Layer 4 of a small transformer language model trained on English Wikipedia (8 layers, counted from 0, width 64). Numbers have three digits each and are written without spaces.
A neuron adds its activation times its output weights to the MLP's output. To switch it off is to set its activation to zero at one token and run the rest of the model.
A neuron's activation on a vector x is SiLU(gate . x) times (in . x), where the dot is the dot product.

Input weights of the MLP neurons that the questions are about. A number n stands for (n - 500) times 0.0011.
n25 gate: 319432407666689588387642417248444331360604425752163238633247549697394449572484682623699504367278321664372303665339775447569299490301488465481507478459381559363679485341600504496446358266562554
n33 gate: 593584551422556401532550640534629359327552557550252339288514467605463205181469375649489747461357727508223512410728605589460657279558420876598280647518265721527507388541343152593541605573556663
n36 gate: 391610334528444610441729357681533487528495650322451654475496683138531805637726397689693497428746344483661579563378428784674425465219669587674305782449263468305489519642400483535489523589432765
n41 gate: 494566345501519440683706395422348551258549570536601388819502661341598582378401862507570706311333878466510413526706634433641599494639527527403436651593381567278270371339731682590822369451332510
n51 gate: 510466471548594230355548296577260488513677439504468727697571661341506538461760706359561691322876610486718686769648510555544415812534417647681398571458350613375667407532573504322734155429474502
n53 gate: 586409663485384426615560326615483481126449683782545622459314688317531454603327274487614506565488461611782482591461549610520700455608588497595376584669448517568445645290438649660752613490468507
n69 gate: 710570366701454338472406675496564369635430421452332626479279533554539555421339436382604523474259728512486668739458549235597439618274487576571635534410296424458716339574705115459450335517382433
n79 gate: 256548628607656409519730347627596808369733432635504319559385658699383368526420553336454434238450538557547521492475513406321573584240570512614363435594305603551440521580393621514529755437410435
n83 gate: 381336665527659732804548595475579515401541197363531313318308586405550280563530751350483557500573410433484646737341396616302327572360505487345399633368409614527568632425441653833699414571749339
n115 gate: 626304448534599554456631340085216267573514522536367573477344429375410328338416405483408771257247918545639518451544697318426738419403506472629612717347388677343205319308483651473670439640436557
n150 gate: 613404567393392666459330601408303396447400462447316561620482506518456508681549425730643684343703530515460441468292501626665358497601185540743563496386416518557388789722414327393368566403606617
n154 gate: 391743542487393517536608563607664596553433415621561633355207503394614665592309437536361502559565480612469427569585525684286472318712370510568471306466493719387901384253481286221457555579226434
n162 gate: 219364879398496283646577611150500100656429621576351602574572390505625589852432417514607261388414571530241528668480424355430425583484264532735465630383332464459560615560527520494486650407266425
n163 gate: 611516422394402342756649579377509524488785603510418548337610448309544541426384278484722729447547328370534370569649376617589509561226452584479756703243603597362565859723517417525333312599410625
n175 gate: 524562371811546757352442506519476775490280429432581519503444678446522548512414484435502536313399724447604429464689518461740523576475321541285187708594328626537439622720637777676516310701408691
n191 gate: 424535362450297373480594606300715552553431599467473516712517706149599338358313604443314362175606428408347356662761698274545399543462422647541491369578262606133742542462373488514648586652474651
n25 in: 552577595347518520282551524558467337674271582324553428639468430562679149451578650512423391326350282332323345600699518526410399603540446346459566472606461381389556376468340419376680712619407150
n33 in: 668617645392659548328524326514267406425288456489728437512333394520653368401572663637648572630457436480496307399553579137443280390685456792546562498503454510618657405371452366616709138264635487
n36 in: 761413671682501446482497500428421530671415355419632564421240694526640327591314451680492396324296551334580491327535320389509360420750568274419604505415581493301504682462321421628621647719592380
n41 in: 487584572435396292516747684639472713522593504274596497792650280405602406755398378741621299404444515492654512600551503462626576496579429627342368508526581490733425506345539444816737644664434667
n51 in: 399561295487678559558291592342657384546716332307563197610166409413329455485373751447689462565407521463649307299487469493386474665479382655682724546186417721546547523461673612450421650360458555
n53 in: 630504339597449763611565614405523472652398258355549410397526540499577267525620691444573699432416296542643447598482244492751373370533450519535523330788596505463655411546634415694510579421468541
n69 in: 550493431746570378497667488498599509464388279559431500469596496587691664372551367519443292407511451489735424297530620452510955382708483459566387485603518583398451745588527540527430468500404394
n79 in: 619663594351408655380384292465548322606314600666681552544605351401489313345533521577540418693474554404381342575597632554470711482614759607367593593711693497391576781714579582460572730637700535
n83 in: 587321443570424418602262510502324454386715488338418581549444349729369524295726697440407623511656969563503362344423626549644731426350384394411652564423662485447816386492722538298592520483430449
n115 in: 622303276551469645502374305451482443673472580455442601765373460390397405388233677586632535512119576570626522465345365231692692508466403344473407530431614466413315463306389539287663407369375752
n150 in: 403545461513708602401356457632544688472511555459377470550622322544582802522654682416429576626080328540457744323761477454390631582290453561529429527652576573610425580389529488494547780517584742
n154 in: 431508304556561436213612464489390388359534504496565591808542519535690568458619509540458479591735643590303415259275537590519234602425534644516450264138519249801291581527347628534496370564609624
n162 in: 436566513506415384529530139196419477506539488630385537498401667505561584375511463547467779675602447402312539540380359423433325431460380119877267514453259475512610617456488400279367529243582538
n163 in: 567533543636359224440426599603591589812615401521384341407508434472433632944713610441496612558430509490429531807447556465509635438409469360494493624619677359395319504445386490391317332252193635
n175 in: 619403764634450391475374461343523560564549522582435700732505675662472521650544404637381636732535446442310595549416603269348484468445582401503547622679608431693513773444442412150528576611356622
n191 in: 447429422707540657578567324470398418389615655536369474536246289724479551337599568431431705513594356561554436140331529419445758427632496235341739565556537495649542349372284281876388512507156447

Output weights of the MLP neurons that the questions are about. A number n stands for (n - 500) times 0.0014.
n25: 523605724514552531413614375492469575392434685853533562499603522644573615445459473670499359510470513513381503598434733508453521520406397550484312534557547277523705432619730602498528493493479603
n33: 332669615497462283316422338564553489573446467314449532588631455511334508579552570674549425509479537050602568467358451579517542409642487663572516499522554524562334302372501455579525495405595420
n36: 453481592565410468663523723444676476360586481546610541571557431458326463581772516541415529490685741535520548557485572614432483553556521535655496733467525452709592383394447514375497530503607401
n41: 497488444445678534501349563612402616408569263422542680446606410613710430471564344622635542680634501565492433504380559694475496585402576620538658469453397389534562677526430640442449384350589499
n51: 381386450557667481577485448405402491381492621386438337429731434460382436466658497326353627517302411684347401535472594422481646463565695478498564483367359562425652534390580353352563439474610382
n53: 552379376419440469565490697499453366288419621427428468621486590569524489468489409528631438429544452502600398497515399397405515592257631447640488542707551481558640369423440523582440618509486344
n69: 464558422552545479618444354469521406444696538265692477647450431589481302640469529386496447498417430500582459514547648471500474393315532537598615431537545537522620476377486461503543241771451414
n79: 642409470567536517473530647342477025442616516511450489630523447497665389383343463536635412510485343754286513595511459529701532546477468506412501467495493491556370521440684514490542516543547646
n83: 490309308686459525459486448322465690488424626506519571533499564232570453600441512712650441478564311443564414593499565432442631571443550588456487416586512444782485456534540699640290460402616568
n115: 628544388731444576366371477519486583656343352333477469489438561651840432537434660408562346481391431244483527307591287601479427512395585528515526550609380592477605553515562658504474452332519680
n150: 366425542515334316386454344487466597588608365497474402593450630345572465525421376277447373599468616414617457408466622379451439682392605468483532540490276431551635368469652453441528392483553382
n154: 507471443625415542434531725511567439371533460654341404578373618341527507485527646504487525465537460598503420381427446371608548510565516473495406350581872342497397331432473406668549511417370670
n162: 424459500482473479689557466554484450378656668474538452572608440738559393415643398564447450590519351362456325561348359527310354426426398525575407521509692515579630244475474687520542436588426534
n163: 546527420477529692389592499549450310324535507559350604472410559439385512358396544629609493372473571365776547457472489413525453584519606482597570409656734419398360636462442528558596687533432604
n175: 474576405425577581406473422699408437478489345538511445531462478481344477344532392445694519277533568630688446389486512463656484594723445587599629437398488598579460421465519538548641517648694469
n191: 555547554534428489476438571290210589481491651499414581481441397519463701365504633416684509501534462585395541482566787616464372558586476514441608408405673522438767271520679492620400464657524504

Each question names a token from some text and the token that comes next. It shows the vector x that enters the MLP there. A number n stands for (n - 500) times 0.0081.

Then comes g, the gradient of the next token's log-probability with respect to the MLP's output, scaled to length 1. A neuron's effect is roughly proportional to its activation times (output weights . g). A number n stands for (n - 500) times 0.0011.

"er", then ","
x: 531642505557462800182491425636461545598637543416662219591589516796415315515524335464737523405663429423468449643682582480523399479539610631436461235249506351605199661393629607522614344276598508
g: 405418345456466475470540515521522635635580546640382628233538291397414529480581309303456653572429574582584790408394525605504660570638500377462650349468534528441380375375729651592540595572593660
Which neuron, switched off, raises the next token's probability most? n175

"st", then " d"
x: 574484471582577744136426401458613503495500720415638977747671500529475598580578699403298457643507439551386613363630422458563355566460517515630394610478508371775522472592419598353493083579360593
g: 344414429482349439418556312553374391724294539447368534608166510487517481604535432355573249382356514461676475485567369474400536518500496381474420428725436563541431376572669577684353624486388594
Switching off which neuron hurts the next token most? n51

"c", then "i"
x: 609401305624312593560542438465641523442418439547693523381317276569561576624255396394349471449266666295611590650329596435627498449667406383743451482433430329453710720403462591534465112493470427
g: 531530442543461412608258430377477462506400704530616333503521618353579382472359380493581288389695439551476711436661352372412647552538631601557361413568360494399559757599639572440613641416593327
Which neuron, switched off, raises the next token's probability most? n69

"h", then " B"
x: 494654605407319370564263344584469492377708435421661543331452512511420438453329167416479380452608475469442595506405561661436421521533450562468467355591515254650292479530522871553161384715610541
g: 596519575334532482554488686479551482614372608579293442417326474498737536623404501667591480540456536505378336422602486621486329397515605398390406434283477680376486587445671670698420757305609475
Switching off which neuron hurts the next token most? n115

"it", then "ed"
x: 626453554546675486336411641675356543464639263448693750580741401505506540493571600767693499354712505408525319649575300545413496607538367355388566244118456360707389585551449569611408447319573432
g: 664527390412314392453524450687310505492341515482585573563387504506648393592503529540300506434594475501581540606374533634652549546455716407632361352493469627449362660750446500472492651180466280
Which two neurons, each switched off alone, lower its probability most, in order? n150, n154

"t", then "u"
x: 631523441500499606711501507550529465698502617225597566419515749457422613573353406545452655475428392236681597383489414446570435609477477653499534296510402265491672587660509579307733484663645367
g: 572625293621628421297480444427552746557544376395503438451595553453486536377601555674426353578533530537719487499353322534516625407546569597534567432482306571177464438514598502564588694556499808
Which two neurons, each switched off alone, lower its probability most, in order? n191, n69

"as", then "t"
x: 560517479633328524543532432277609498544425204509473250519348477530450385371623289432579524423490583431848391509619539504495900453533627373617675340172420422607508873589391607365043428516440646
g: 521485587272429497422684386541534431421616558412524501691453413741401660588454331566496425324390684560564685595522510479665447526466307600518520476422443541621632465394488373154266504483371592
Which two neurons, each switched off alone, lower its probability most, in order? n69, n51

"*", then "4"
x: 742566405584358603462510533432664551505280602444568485676519360637573507475449484299441677659650458145670532587471323477494381288432683640629687509348549372389422516474505529501544526340495683
g: 440506640481586403537651366399487601396466503402495430618340249581355430427465481357639659635494671406570537546499652457413534536634422661578504764615554519441586319477396280517386495399372176
Which neuron, switched off, raises the next token's probability most? n33

"k", then "e"
x: 453537694457499584539626295724635524510460381340615304298525426638305562469644317607528333536659720349384347520391412497392488573503373567908410586612546220657274492419544617550527487381587484
g: 373451691618441513510470789542454572570504304465316355580437599559615600558524472448482305523590325556521510687424442552543464303514480431394426587551378473543489658690527232613570711212411508
Switching off which neuron hurts the next token most? n115

"E", then "d"
x: 338637491385564420367667409556533402416629538432563482679525563586101522434302433666431590685423395186441606478484408396408575420502528596517589371488401278474503420494572448710568475476572535
g: 254549438589432387415475790515544345541483703557698531571695575576605461527601581499616326477444465510588450466554275646579587570519501337592574635470627330654428523478690411462371732578555675
Switching off which neuron hurts the next token most? n33

" w", then "ro"
x: 517414534570420648740693548711308449570526644346491550717367432182430802335392655423388479430398488472489496542455677421426388496595660428534503434387483181534487729509483569533513492522620470
g: 612486572614417317751454482632336544292625685322507591369621363520516392477577683584469620588539420479644592494602529566593475620464233464598651616601484513746548356511397572467648507494603307
Switching off which neuron hurts the next token most? n36

"e", then " f"
x: 660338345353488501521569300475512528593639287521542518573486652655332466455592318520721335511776593477729544410488464284476452505640349504325393262428630367603547631677465597570425623447569704
g: 404485456621704184586585397464250467553596428625530476462503542498557396338556605482494368324393556500592792499431497545545561393401558841441314494463440380562539342447606565527270520520453562
Which neuron, switched off, raises the next token's probability most? n150

"al", then "s"
x: 568459327549491648367394394849272491415413372464592698323784570673365480459587671464570526660631483294506842578305297384559692536497460513373233573671471449767507552542435638557648434502425540
g: 445648638664457540372443376549495412616361501413429363622307402599393376537508636760695429507496383597379482701659435444557447443227527431433612528533467576547426369602496423553674562307249407
Switching off which neuron hurts the next token most? n51

"\n", then "M"
x: 560426470464518574690572431546508509337530699367628691433450384505103445447177700353430569358481224516513286558343720426626497423451530461384482473561597337519478558527322295777400515532656571
g: 585685423440552622490569709522371303346637341493757520491508422526421439444634557455509465562423637403626693612560505564309536481666382464530521441586464245149587474509460377358396506476346477
Which neuron, switched off, raises the next token's probability most? n163

")", then " M"
x: 806676578532414506438410553513569583516506598548576318419693321365304579495338419381432457364423452407656428703636499476607515410463527625620620516428706356585404370457572541406613628547541687
g: 370574485395390354310482360434400407406454456717455648506347802682490599443656506618492609590502685403572501577712536570446512588458262459374523484320625427473291570274450498385488520448423426
Switching off which neuron hurts the next token most? n163

"h", then "il"
x: 361544537431378530657371226572462539480816514532508478398527409443392447624336523247476551765657525431319223642452414608622631364499601388506447289439499234530518448514497771401519410716560449
g: 399472269511565554504386406379495535411596569515405607687617695219573360519751530564614485730327618557501620459386345373579569320648477524519534529590323532479584597494410572394680357396397587
Switching off which neuron hurts the next token most? n83

"at", then " C"
x: 592586533409466298544476495477560535657460481595432361776428526355622542408713660690357587362524528399451544488244536405537086508427470347504505192290458265539773641319450368637373353341448621
g: 434644466549497386566602549398331445464530397619577517462443414538495530481715450626574544533487347489429626468648480521435561478452566720206459588165543467354490624401337523242410388686750558
Switching off which neuron hurts the next token most? n150

"n", then "g"
x: 653552553346489693268475509574381499437491367354294472319263447607509447421450482166587427713552482312647582210540543594469377464452458494495413544407508297685532661310346288492585623584694456
g: 512413571695392421523721612454544671608570584561326411262614524491540419844344382373486550493541466525559489349584264437429566565513531275392447596618567298581511447349548405499614437673412473
Which neuron, switched off, raises the next token's probability most? n33

"m", then "a"
x: 488490444553336585627430269531516465607530687431397540342453386569357386616345603332273580407404327570415608433313281650179536584626506426610403364550489186624432495520457396445448687361540511
g: 594699343414608537250542534611657512547499398480380477630324339472578399460494433527410557409438671665545409536564565296618314551406585475604610443649530491589465525430404691301431793721418516
Switching off which neuron hurts the next token most? n191

"n", then "am"
x: 570465610261222442460406485544391516539401512417565500451397455497400499451452365298398501713692383231650573332469200651289605382585576533657534491539444346700740594509436344217701546573568383
g: 445454288525603266474591516452422305513414431563487306447386539636683470338397395507471537453565547384552359407512544536540645614450457361419472600524609687732632733241418536388625332622589353
Which neuron, switched off, raises the next token's probability most? n53

"y", then "st"
x: 521624581544553408475529560277434379427332359408452616320635579742269588533300499537495576666572570322463764331531674557569527585513513504697389443422500278658610258349632521439747852465565427
g: 573382659267340463429399557665457466307570418494398455567420526393466569519347589264712426406520555549515391485259439508674736609361466523495426387517506551641432340451466412354786514510500328
Switching off which neuron hurts the next token most? n115

" to", then " R"
x: 582427458335475475608463571624452353610407562349398547530300734704433696535450537566375461500284550349617572612509746518545425534464735440637372349472542256717562286492598470360485470413527681
g: 541527613346344413435412473443398392528749558625378679675418474644567565388681468631582399515606449511511433529651366502515459542373534445515466594483452640301235446318475660186514691474620469
Switching off which neuron hurts the next token most? n69

"-", then " A"
x: 618543570575380424518531352430605538535448556550653740526476498462477492313576697552444652457390262342550469349348372503158233532446560441606228441647638284344461465410404389412367491406744616
g: 547500428475490491393415312450367496423413578434376624517483551404429455366519641531634407498419534575464709636386389730265430559382587825363427445365508459536550686662692554336404279639538520
Switching off which neuron hurts the next token most? n41

"e", then "."
x: 714412388402658512358614297552557526474737511554640394395637510574340584421535343369534419361537690471598590356266596251475455468628375519397497366498646445729306499592622624604519604472648688
g: 466694490474489473503455494320495609650759786361161403504504406409492500590652388506640419486344442509511676321686302562488576496479440446459641404620437674429461458414536413595591411511655545
Switching off which neuron hurts the next token most? n115

"at", then "ion"
x: 706604614462228680465488637385512590430378560483617577524441360424425437496778415625302498369620362238620534465617416568512454468542389604444497175540346316526518601752510543354520366399447494
g: 451476599386371508500431717586415588474589514479451503446395374417525473373561441419418594499412505628434281647417461435367600590406320651469295473548590822387553550754486448514313771620632640
Switching off which neuron hurts the next token most? n150

"e", then " "
x: 399519448334597541351680419383670545578550522342596632587418521470547679569396419582680466530555424483440432331263383557636412376658399598554392189226596316627403387311549566504506343393535694
g: 564416590507497468551506488412477573383468508474394470509627427530541532373480545519178313544643507494517364288496426359141372609434566604409491561417500330651506594349313507832425334479403487
Switching off which neuron hurts the next token most? n154

"\n", then "-"
x: 626351517474367552668417523625406430359462630455525645460690360680217498556337445402487590492645515552495319606367488455623498303474421516507531532625695352392531474708322299419596401462693549
g: 391481752455320455608536453494677565508375522435949740461695538627439377337433466390579456663398720497471543423434429552480534519535380397574563409601574512484517580444517447263435454523416436
Which neuron, switched off, raises the next token's probability most? n150

" ", then "*"
x: 461491582523451553582553509632467910462546449429518536542539616580387559536464484377544414425532511305699518559468554452557513457460569418673454324436518390431490440506463489456482505509551419
g: 612401584458474563601465490384645436422374489493489276264640357501546434486429441442569369450555368534673524598687403470745485525448617769549689593424566831558417595582557642587657420533507631
Which neuron, switched off, raises the next token's probability most? n79

"\"", then "in"
x: 572631451549460498316669542586446648504414568336622477528348406517314516463434186139470596414637368513440460545358141502540440436464685636631461479705583192429456219356558494491628520532508542
g: 311579351486603458742420516504544549589610541377549508252543599165419443419513467414609384621426512403459522431378383723349531463771464498508469288543486376553564587543541557406552334272489619
Which neuron, switched off, raises the next token's probability most? n53

"i", then "m"
x: 487736593351469537637550515697474347648291424548528589579543295568492413622574572286412570466534414536640556364595231473476448438726490252336442605508595305516666186449609467587508449642499474
g: 647537319544955410629427280348542356374432447446563585656486519381449579469507495511430508613530436494498414485460502311318630394615693501537529430322579577369339408491491503636441616409419637
Which neuron, switched off, raises the next token's probability most? n154

" in", then "c"
x: 447599591455568564544581514565459338450537536373365641668514400709344591250414700533361402371428445345809590511540687616620562552423719503537347371527583252533577605497667506393586475750472619
g: 656434528467370558502590314578523576442383608617573521603516137443450319718253656350755663604524330480448475572655510593538517406717530562581504426550407309541515433573401581585488458446497488
Which neuron, switched off, raises the next token's probability most? n83

"(", then "A"
x: 558689674353539460432354505595547566629496637513455631596572445464387436358577466377735528441580625264627536788449570388545409538456572634424608630483524163480332657474408481422223502370609498
g: 613437469648491640693534399521456574525431480413405475423429632445424667327457483420186673704574439414558549544508543568493409467607672517585331545511682491159592500693530322481510284489563623
Which neuron, switched off, raises the next token's probability most? n51